Layer 7 of a small transformer language model trained on English Wikipedia (12 layers, counted from 0, width 128).
A neuron's activation on a vector x is SiLU(gate . x) times (in . x), where the dot is the dot product.
The model reads these tokens: "." "g" "v" "." "at" "\n" "\n" "=" " Ant" "au" " =" "\n" "\n" "An" "ta"

The vector x that enters this layer's MLP at each token. A number n stands for (n - 500) times 0.0077.
0 ".": 390 421 509 397 496 396 544 567 507 615 438 393 411 33 587 523 460 365 590 550 593 501 518 403 585 571 533 607 616 643 349 503 460 570 418 486 548 503 536 553 562 436 763 610 505 616 319 488 459 463 566 575 487 481 526 552 692 499 621 420 552 511 633 385 507 549 610 523 474 381 543 531 505 204 500 511 468 469 554 429 450 407 583 387 648 467 271 492 580 672 425 471 553 511 606 441 485 497 521 524 450 498 457 356 385 531 498 550 445 643 643 481 551 616 485 474 492 506 450 457 500 469 527 513 441 488 524 485
1 "g": 461 383 533 491 508 491 497 480 630 614 491 651 407 171 591 609 533 484 446 670 468 569 599 585 517 536 287 725 579 714 560 435 262 561 339 518 565 540 644 645 522 577 623 680 638 572 354 402 521 365 380 526 693 533 458 597 578 513 472 441 406 470 622 425 500 563 625 368 514 483 403 623 634 420 599 363 612 555 405 415 496 312 469 478 497 626 275 459 516 498 555 523 449 616 566 395 701 496 443 326 473 542 635 440 519 489 516 504 414 531 596 547 534 588 369 420 580 473 636 495 450 455 553 485 684 493 498 576
2 "v": 523 487 475 495 612 462 389 398 577 601 427 610 371 239 491 635 711 352 414 485 528 611 534 446 451 390 402 549 457 689 533 406 248 687 347 517 530 601 491 437 430 415 488 750 416 574 404 468 437 411 279 510 642 408 415 606 586 554 645 582 360 423 494 410 687 574 657 399 489 581 313 574 385 510 511 431 622 574 479 461 556 555 602 467 642 567 271 492 565 525 496 417 340 470 436 453 662 432 341 439 416 401 573 475 613 461 333 560 674 556 543 500 445 674 402 424 485 369 634 400 510 520 573 422 656 556 465 474
3 ".": 499 454 587 527 442 444 449 525 562 627 493 448 474 39 590 540 410 284 615 480 503 563 563 591 497 487 493 563 605 575 381 396 496 534 249 516 635 530 396 616 398 509 643 716 374 518 440 554 582 362 478 517 554 461 500 466 616 484 694 449 519 443 518 277 704 676 510 411 412 398 421 507 446 299 526 554 466 555 475 405 502 548 487 597 382 474 364 611 609 522 439 486 414 536 486 619 578 549 520 407 426 524 534 458 435 446 509 683 464 373 650 585 614 521 605 426 390 527 544 476 456 380 562 436 551 528 562 438
4 "at": 488 509 364 487 463 375 503 534 612 707 466 501 323 210 543 658 522 392 508 485 659 676 615 429 510 483 464 568 455 474 509 532 479 469 388 532 534 528 608 592 543 649 542 761 500 626 467 674 490 553 313 556 530 456 487 491 471 605 546 632 361 457 465 563 541 484 651 375 373 531 425 497 553 308 476 605 491 652 420 389 600 415 366 430 463 676 268 504 509 474 427 496 436 466 513 467 699 459 513 272 492 398 620 340 417 594 421 550 615 489 553 429 459 617 394 416 533 389 485 528 627 273 438 464 376 505 504 514
5 "\n": 373 304 428 389 562 494 541 524 536 572 474 493 468 170 501 594 368 487 526 466 617 434 508 336 519 574 436 507 528 542 394 513 528 523 322 500 455 482 475 432 535 460 614 655 514 544 389 441 514 636 474 513 465 532 487 517 755 600 516 584 480 533 536 552 505 590 599 576 462 548 587 545 506 71 576 521 393 426 538 553 393 475 573 436 573 378 333 493 473 533 510 460 560 536 627 412 403 465 321 450 524 555 477 400 431 507 485 413 433 569 708 514 486 336 498 473 542 475 486 528 528 335 594 596 471 408 440 452
6 "\n": 436 295 440 358 568 427 518 503 530 588 508 535 462 182 472 628 459 430 566 411 554 344 544 380 502 585 406 523 480 643 414 556 543 523 310 527 447 492 492 387 478 477 623 620 526 572 422 441 510 594 446 499 416 477 473 512 784 581 525 579 484 519 552 570 540 597 634 573 450 508 606 502 486 78 593 491 433 427 545 589 408 458 568 447 600 402 388 476 496 542 515 417 595 474 602 440 357 473 329 343 503 565 506 404 430 524 507 394 423 567 643 485 476 356 522 487 494 486 485 531 537 348 571 584 495 414 524 484
7 "=": 337 280 415 491 510 559 441 629 573 506 420 484 407 61 590 592 469 511 493 475 590 344 476 411 566 424 399 492 375 645 372 548 443 483 460 492 488 401 579 479 451 582 469 699 608 517 332 449 409 518 485 604 491 552 531 549 557 543 392 407 468 622 582 430 545 514 436 562 452 525 531 529 464 162 623 403 505 530 563 495 483 463 432 332 676 443 442 595 519 571 492 570 463 600 562 469 436 452 379 474 540 535 486 355 391 536 387 547 555 436 676 491 473 526 544 699 426 453 522 467 687 563 607 620 460 496 502 530
8 " Ant": 417 389 585 597 484 507 592 476 570 459 568 625 404 144 430 647 260 348 640 355 525 434 477 406 620 572 503 413 407 315 491 587 147 467 441 530 588 467 474 496 447 682 706 444 505 545 393 500 551 477 559 575 265 472 510 492 476 532 516 408 400 395 494 553 624 480 674 401 501 596 431 310 527 465 550 536 532 543 426 462 600 391 567 516 506 377 496 549 544 252 516 540 602 571 597 437 592 408 458 338 699 441 369 579 359 471 437 594 513 545 676 468 534 542 366 437 497 426 477 449 477 435 589 367 412 491 677 532
9 "au": 593 307 426 365 390 464 434 481 512 635 555 727 425 178 553 700 384 264 497 528 534 447 450 420 474 516 400 408 579 543 511 510 430 546 430 429 640 432 550 556 487 556 520 418 394 433 482 603 366 488 369 479 610 517 629 522 553 480 663 587 470 301 531 375 609 464 517 595 424 501 428 525 533 532 544 611 607 509 456 608 510 469 387 524 561 564 498 465 507 480 504 469 374 550 418 417 545 487 601 351 617 446 301 444 398 356 292 493 835 486 667 317 490 311 685 359 492 494 349 446 664 465 642 414 437 549 554 446
10 " =": 409 331 512 420 382 532 535 569 730 738 541 481 476 134 560 550 253 442 502 512 475 519 436 429 686 588 508 478 545 545 394 424 451 491 368 500 517 503 616 510 487 481 511 559 572 358 396 646 514 236 447 485 591 440 388 514 600 562 372 443 480 494 436 437 531 566 396 575 365 475 371 568 428 309 591 610 588 526 534 584 508 350 477 337 509 439 470 544 546 468 559 656 378 507 647 660 517 511 507 411 379 611 449 390 424 575 451 639 440 605 724 444 418 382 511 475 455 524 430 419 738 524 670 492 551 502 511 581
11 "\n": 219 269 528 497 623 578 455 420 524 600 442 413 573 233 510 525 317 670 479 256 574 563 465 365 532 574 506 501 542 537 414 522 474 497 363 434 516 379 497 523 584 500 571 682 431 477 386 503 424 496 480 501 617 538 530 498 564 566 468 535 438 503 489 545 481 596 580 544 511 640 514 664 474 177 493 512 419 453 490 589 388 386 521 499 506 417 426 544 442 457 501 527 411 519 711 478 559 501 360 445 550 464 429 381 451 437 488 406 477 565 723 608 575 305 436 487 666 531 430 423 532 383 863 548 619 387 367 447
12 "\n": 353 278 504 384 644 398 409 373 550 577 525 463 527 171 460 605 464 535 553 235 505 420 572 417 437 604 435 529 437 711 418 546 450 457 331 487 497 444 479 403 489 497 703 672 496 538 386 512 446 511 475 473 564 478 497 432 653 490 564 607 441 505 491 560 558 578 680 537 444 581 649 551 473 117 513 450 476 457 462 614 415 452 538 516 562 439 475 500 497 514 545 400 531 435 599 479 489 520 368 267 544 504 507 468 437 467 540 430 486 501 598 543 546 320 488 500 534 550 410 453 508 379 795 509 583 404 459 474
13 "An": 481 359 460 418 628 554 469 420 688 394 492 523 429 156 697 595 394 430 556 430 525 393 489 364 586 662 440 598 407 612 438 432 411 395 442 529 727 484 373 455 447 381 557 533 383 351 459 580 422 689 460 521 462 543 488 494 577 597 354 437 434 518 554 345 456 424 647 640 470 639 440 376 452 341 458 409 561 555 376 645 542 345 409 514 471 480 581 382 488 374 562 492 391 622 578 697 560 390 533 433 462 485 453 456 496 518 469 439 622 481 660 525 451 471 533 487 506 450 322 597 684 596 661 502 308 542 794 498
14 "ta": 526 462 533 500 391 528 484 336 478 594 393 621 520 23 594 521 349 560 534 427 536 381 551 547 370 510 477 510 414 623 477 543 381 565 379 418 666 475 464 423 571 570 486 629 355 498 443 413 588 493 450 556 596 533 538 344 575 471 464 438 477 549 460 542 457 343 445 589 519 561 397 508 405 323 634 553 404 508 518 537 569 627 514 370 524 549 516 654 595 397 459 590 543 565 424 544 572 540 407 284 476 417 467 357 423 446 369 536 582 301 776 337 514 527 578 311 637 423 627 577 536 428 468 558 379 611 470 551

Each question shows the input weights of one neuron of the MLP. A number n stands for (n - 500) times 0.0014.

n147 gate: 626 528 547 566 509 585 259 385 631 541 570 618 446 463 583 394 553 401 587 553 428 424 495 608 500 417 617 481 531 444 563 468 533 557 473 366 432 483 493 576 618 364 573 493 469 480 511 450 446 465 481 393 473 460 663 490 387 445 529 533 398 577 433 652 452 520 528 446 545 518 487 519 515 573 535 579 430 611 436 538 538 463 623 522 381 422 617 473 422 483 507 536 516 363 407 393 582 585 496 571 417 531 578 455 480 512 362 461 515 550 509 426 421 348 381 476 500 472 431 577 458 437 543 412 467 543 479 583
n147 in: 554 420 590 459 542 474 510 407 507 555 527 626 400 419 450 511 422 452 611 530 507 472 498 456 554 449 407 525 530 595 467 576 402 580 410 409 592 603 537 445 476 478 566 407 502 590 557 577 512 372 550 429 402 560 617 530 355 438 498 449 398 520 442 569 436 524 506 513 449 472 404 518 521 471 611 520 563 523 589 538 547 474 594 420 448 492 466 598 449 403 502 417 381 451 344 415 673 588 534 418 420 615 594 562 506 466 516 373 586 525 589 398 458 398 444 507 531 404 505 610 495 446 616 437 555 633 555 426
On which three tokens does it fire most, strongest first? 9 "au", 14 "ta", 2 "v"

n47 gate: 633 507 591 590 526 628 379 414 524 389 429 341 609 478 433 363 440 615 563 662 610 449 571 586 349 340 479 660 405 495 359 461 654 616 517 492 485 527 453 669 568 295 542 572 484 442 545 463 475 553 511 597 588 520 458 541 532 500 397 472 616 490 419 586 492 530 534 406 520 395 524 495 569 496 500 361 531 527 392 491 416 547 651 355 436 502 572 400 595 595 411 476 731 367 490 513 477 505 518 460 404 508 503 495 301 383 534 568 586 611 493 513 567 521 577 403 468 426 386 394 487 566 546 368 478 516 603 545
n47 in: 565 467 595 573 545 524 494 456 421 280 344 509 568 478 507 480 513 583 557 700 538 440 519 496 517 460 500 588 440 539 327 555 521 603 498 486 533 566 500 527 445 421 538 541 407 537 573 597 396 439 480 535 533 495 479 585 555 502 427 382 520 519 390 625 515 494 540 421 562 395 439 529 619 480 610 491 549 592 360 593 535 371 637 465 502 523 542 566 658 540 403 389 593 379 578 524 525 475 523 380 486 453 483 653 409 357 510 490 610 527 420 414 529 421 464 361 396 399 307 520 515 562 522 507 461 455 670 554
It fires most on token 0 "."

n120 gate: 408 475 326 557 532 538 514 612 473 513 493 425 488 665 407 539 549 533 769 541 545 506 429 388 536 582 612 635 711 434 425 461 565 377 696 529 354 480 558 517 594 532 532 645 507 550 580 266 627 420 417 550 465 447 217 500 623 419 380 519 512 436 545 437 460 575 696 649 453 658 488 422 479 420 306 344 437 257 713 640 500 352 503 437 487 454 388 481 572 799 381 574 440 525 584 575 503 662 395 361 381 563 597 534 684 487 471 649 307 500 438 545 445 348 425 533 533 603 442 621 457 552 507 604 460 399 513 555
n120 in: 430 466 409 460 597 492 530 602 343 497 518 374 420 617 537 436 450 531 495 484 557 473 497 558 544 573 411 641 519 552 498 575 571 542 612 554 434 439 573 400 574 444 454 584 743 359 461 411 585 421 573 376 533 601 444 594 500 497 447 589 524 427 666 495 359 612 519 665 515 518 709 440 430 496 560 389 593 432 540 533 614 508 565 393 525 427 445 397 566 640 495 503 518 591 589 544 451 435 402 526 507 572 601 515 534 603 644 611 423 727 444 643 493 531 495 521 632 575 448 460 406 590 589 583 376 401 463 500
It fires most on token 5 "\n"

n195 gate: 571 521 593 418 449 390 467 723 589 396 356 404 569 463 566 463 633 439 531 387 270 513 503 553 582 489 486 572 573 508 603 603 542 619 466 446 553 500 418 691 424 357 430 574 639 521 351 401 408 443 356 539 479 560 503 537 522 595 556 487 465 548 492 445 416 462 432 543 563 418 483 557 485 475 401 391 445 660 545 498 469 600 595 597 384 564 522 541 406 530 432 548 479 456 477 456 422 403 676 580 482 606 611 505 628 559 468 329 534 514 348 575 390 451 349 503 377 497 491 335 456 704 328 557 625 585 316 598
n195 in: 535 478 482 571 434 657 559 417 454 490 749 429 283 489 492 473 646 467 415 544 478 471 465 498 525 636 384 379 492 618 522 512 384 556 534 448 544 452 539 472 438 488 308 518 436 471 476 521 418 428 343 462 510 583 566 617 587 488 369 605 612 580 572 586 508 476 505 596 498 391 520 393 437 569 651 349 394 493 503 459 519 474 697 450 505 477 487 462 518 399 565 562 444 512 502 610 541 580 583 429 507 451 584 471 514 597 498 567 417 480 394 544 474 589 545 492 445 556 476 562 382 552 525 295 423 292 503 449
It fires most on token 2 "v"

n28 gate: 495 455 508 588 441 754 555 453 409 527 367 353 549 468 400 476 542 231 489 565 381 447 438 476 411 541 384 647 559 521 628 373 676 593 549 342 396 532 383 362 549 523 423 505 463 470 483 505 684 461 624 347 434 445 364 503 500 528 631 687 519 548 513 480 441 511 548 490 617 583 542 508 524 570 421 480 477 383 601 417 600 497 477 505 482 466 461 582 504 579 578 487 505 500 460 581 530 523 522 516 629 572 489 568 510 513 464 666 341 527 611 400 505 510 319 489 583 413 426 613 440 570 471 560 521 405 455 547
n28 in: 434 430 485 477 676 525 518 594 621 441 432 522 512 528 335 438 527 553 422 271 505 461 475 430 520 419 551 503 526 672 537 697 467 446 595 709 652 582 497 388 450 473 401 350 554 500 479 474 537 504 434 553 596 536 730 565 440 527 510 303 622 505 450 493 557 401 484 502 478 417 541 626 451 498 563 652 502 540 515 576 553 463 508 481 546 540 518 517 469 491 469 446 495 467 514 518 522 461 410 492 526 469 510 341 436 454 495 373 509 426 581 460 370 435 639 571 452 369 722 474 406 520 561 382 459 386 634 518
Its two highest activations, in order, are on tokens 4 "at", 1 "g"

n246 gate: 316 481 422 595 343 467 350 539 325 460 406 599 649 571 512 451 396 483 465 490 342 583 658 437 546 581 391 364 416 512 468 615 697 461 463 512 646 537 553 429 519 529 438 415 554 500 589 603 576 420 566 558 526 440 476 367 553 569 528 528 458 637 595 488 517 557 565 624 486 617 481 406 507 593 454 399 528 493 446 529 525 477 466 556 442 444 612 534 504 549 509 443 444 505 528 461 507 445 537 682 426 478 547 486 552 628 588 478 504 520 459 521 409 557 658 686 527 496 454 488 524 584 529 478 549 521 372 494
n246 in: 697 594 555 427 623 542 488 510 606 577 349 347 478 552 495 490 643 479 551 561 654 536 542 573 559 512 514 452 529 453 467 484 354 565 500 399 413 435 520 502 446 608 486 476 586 493 622 487 510 481 703 516 429 423 521 539 620 449 489 426 584 548 409 486 490 573 408 438 439 438 436 568 458 504 557 452 575 357 567 474 584 557 524 536 634 462 454 554 461 578 559 594 356 562 442 722 486 473 493 370 551 466 425 514 458 524 530 463 515 488 513 561 327 346 498 361 575 579 540 493 507 415 390 538 418 446 454 426
Its two highest activations, in order, are on tokens 12 "\n", 8 " Ant"

n24 gate: 500 469 505 481 406 508 410 513 635 402 636 623 488 459 508 446 589 568 410 620 451 403 467 510 642 573 500 451 524 674 479 433 635 411 595 508 477 587 645 469 541 395 510 630 469 520 539 440 378 559 356 616 442 498 396 575 469 464 630 539 514 417 683 564 497 389 490 380 539 415 579 420 375 542 430 538 438 514 471 511 505 722 400 490 349 661 541 412 468 500 436 407 530 617 660 521 473 502 429 613 616 577 503 512 461 394 413 574 484 584 420 541 435 584 469 440 459 488 592 362 394 541 631 485 442 521 426 733
n24 in: 540 607 599 324 468 396 517 493 452 449 488 594 470 403 547 531 444 480 559 428 522 384 613 511 552 544 575 505 406 493 621 429 502 600 412 502 490 467 500 432 466 568 490 460 380 472 430 580 386 604 567 382 524 455 617 533 610 444 555 460 599 360 522 453 495 519 452 277 599 595 493 483 417 477 458 699 417 560 586 428 531 388 564 363 659 449 480 451 464 432 550 528 428 437 585 475 491 543 481 417 417 467 543 644 477 510 439 615 449 349 581 454 468 676 406 313 505 523 471 523 423 387 395 453 631 583 460 478
It fires most on token 2 "v"

n13 gate: 573 472 491 680 377 663 457 547 527 366 457 517 443 596 515 473 694 436 401 386 520 589 520 478 590 439 289 471 500 480 533 555 511 450 542 601 503 317 461 462 506 517 491 430 485 567 486 578 341 528 632 341 576 373 594 642 442 460 514 567 452 542 534 483 464 464 476 446 456 492 432 448 586 698 374 342 514 268 538 333 369 766 572 461 453 481 518 533 462 473 533 503 461 601 489 526 467 555 464 456 476 651 530 497 601 515 494 396 354 574 415 469 348 514 433 432 401 538 707 586 380 702 603 294 233 510 417 412
n13 in: 665 512 540 461 481 532 603 410 428 459 580 536 467 514 502 550 538 493 534 546 407 500 491 544 507 581 547 341 348 372 473 379 556 548 454 474 534 517 581 600 509 400 375 384 402 487 580 391 683 525 488 561 470 632 607 630 521 465 543 484 582 569 528 514 442 399 435 546 567 470 643 507 524 513 436 484 405 623 646 526 383 522 333 439 541 441 510 596 485 509 443 406 493 509 388 547 605 486 596 476 511 507 500 520 544 483 581 491 576 392 560 563 597 472 663 579 577 281 490 500 443 575 431 425 512 502 577 370
It fires most on token 1 "g"

n84 gate: 497 440 300 535 406 492 432 445 637 516 477 488 541 609 599 509 609 552 343 444 444 421 503 500 466 527 448 549 452 567 540 375 326 458 449 520 455 505 495 466 505 610 401 560 555 493 585 529 448 491 492 559 553 502 569 731 659 549 288 601 363 613 556 708 415 586 512 466 389 480 484 523 584 518 469 475 512 671 447 524 381 608 629 535 443 481 448 561 401 547 542 500 552 500 510 500 493 617 371 403 469 439 576 463 544 611 605 546 565 699 437 543 430 347 461 416 441 464 351 391 549 667 599 595 518 441 495 601
n84 in: 495 500 432 672 587 505 551 525 418 361 430 483 495 568 523 464 419 457 648 370 316 495 620 463 518 492 606 508 397 588 521 592 483 546 489 488 436 482 416 350 512 590 641 528 324 464 486 626 450 493 558 454 397 488 552 497 502 517 612 586 495 400 416 531 552 469 516 692 546 488 489 698 551 531 437 510 493 479 492 556 565 503 490 541 551 648 414 517 518 463 490 477 335 509 536 435 526 559 574 329 385 454 392 611 533 503 527 632 577 362 588 634 592 433 313 378 628 435 627 595 510 420 490 643 485 567 400 430
Its two highest activations, in order, are on tokens 12 "\n", 11 "\n"

n193 gate: 678 495 206 438 541 544 342 524 679 479 527 446 613 627 344 435 503 482 460 567 415 455 559 536 559 463 592 694 573 548 481 500 542 479 651 471 442 518 518 332 459 728 538 461 338 500 372 588 460 497 335 358 656 466 689 482 503 667 446 449 470 494 477 489 455 508 426 544 339 494 548 530 561 468 467 454 360 506 388 556 418 481 650 509 472 464 542 399 423 557 429 360 448 617 517 621 441 467 620 575 511 334 361 406 442 845 597 573 484 494 380 407 492 447 464 527 338 431 481 500 322 503 374 497 464 440 703 532
n193 in: 411 572 576 540 181 447 512 505 533 428 543 441 374 543 336 479 506 503 542 567 519 643 578 623 486 599 568 574 425 514 476 546 431 615 478 430 416 475 525 686 449 588 614 481 654 549 492 525 514 535 500 484 484 482 439 388 318 516 497 425 567 508 516 648 641 488 453 475 469 432 427 503 409 500 514 637 464 669 638 532 637 631 346 661 443 515 531 528 544 522 560 364 440 543 441 354 500 653 577 459 485 445 464 599 617 301 604 602 626 582 617 551 634 495 315 533 527 533 534 500 582 589 453 492 649 557 619 580
On which token does it fire most, and how strongly? 5 "\n", at about 0.66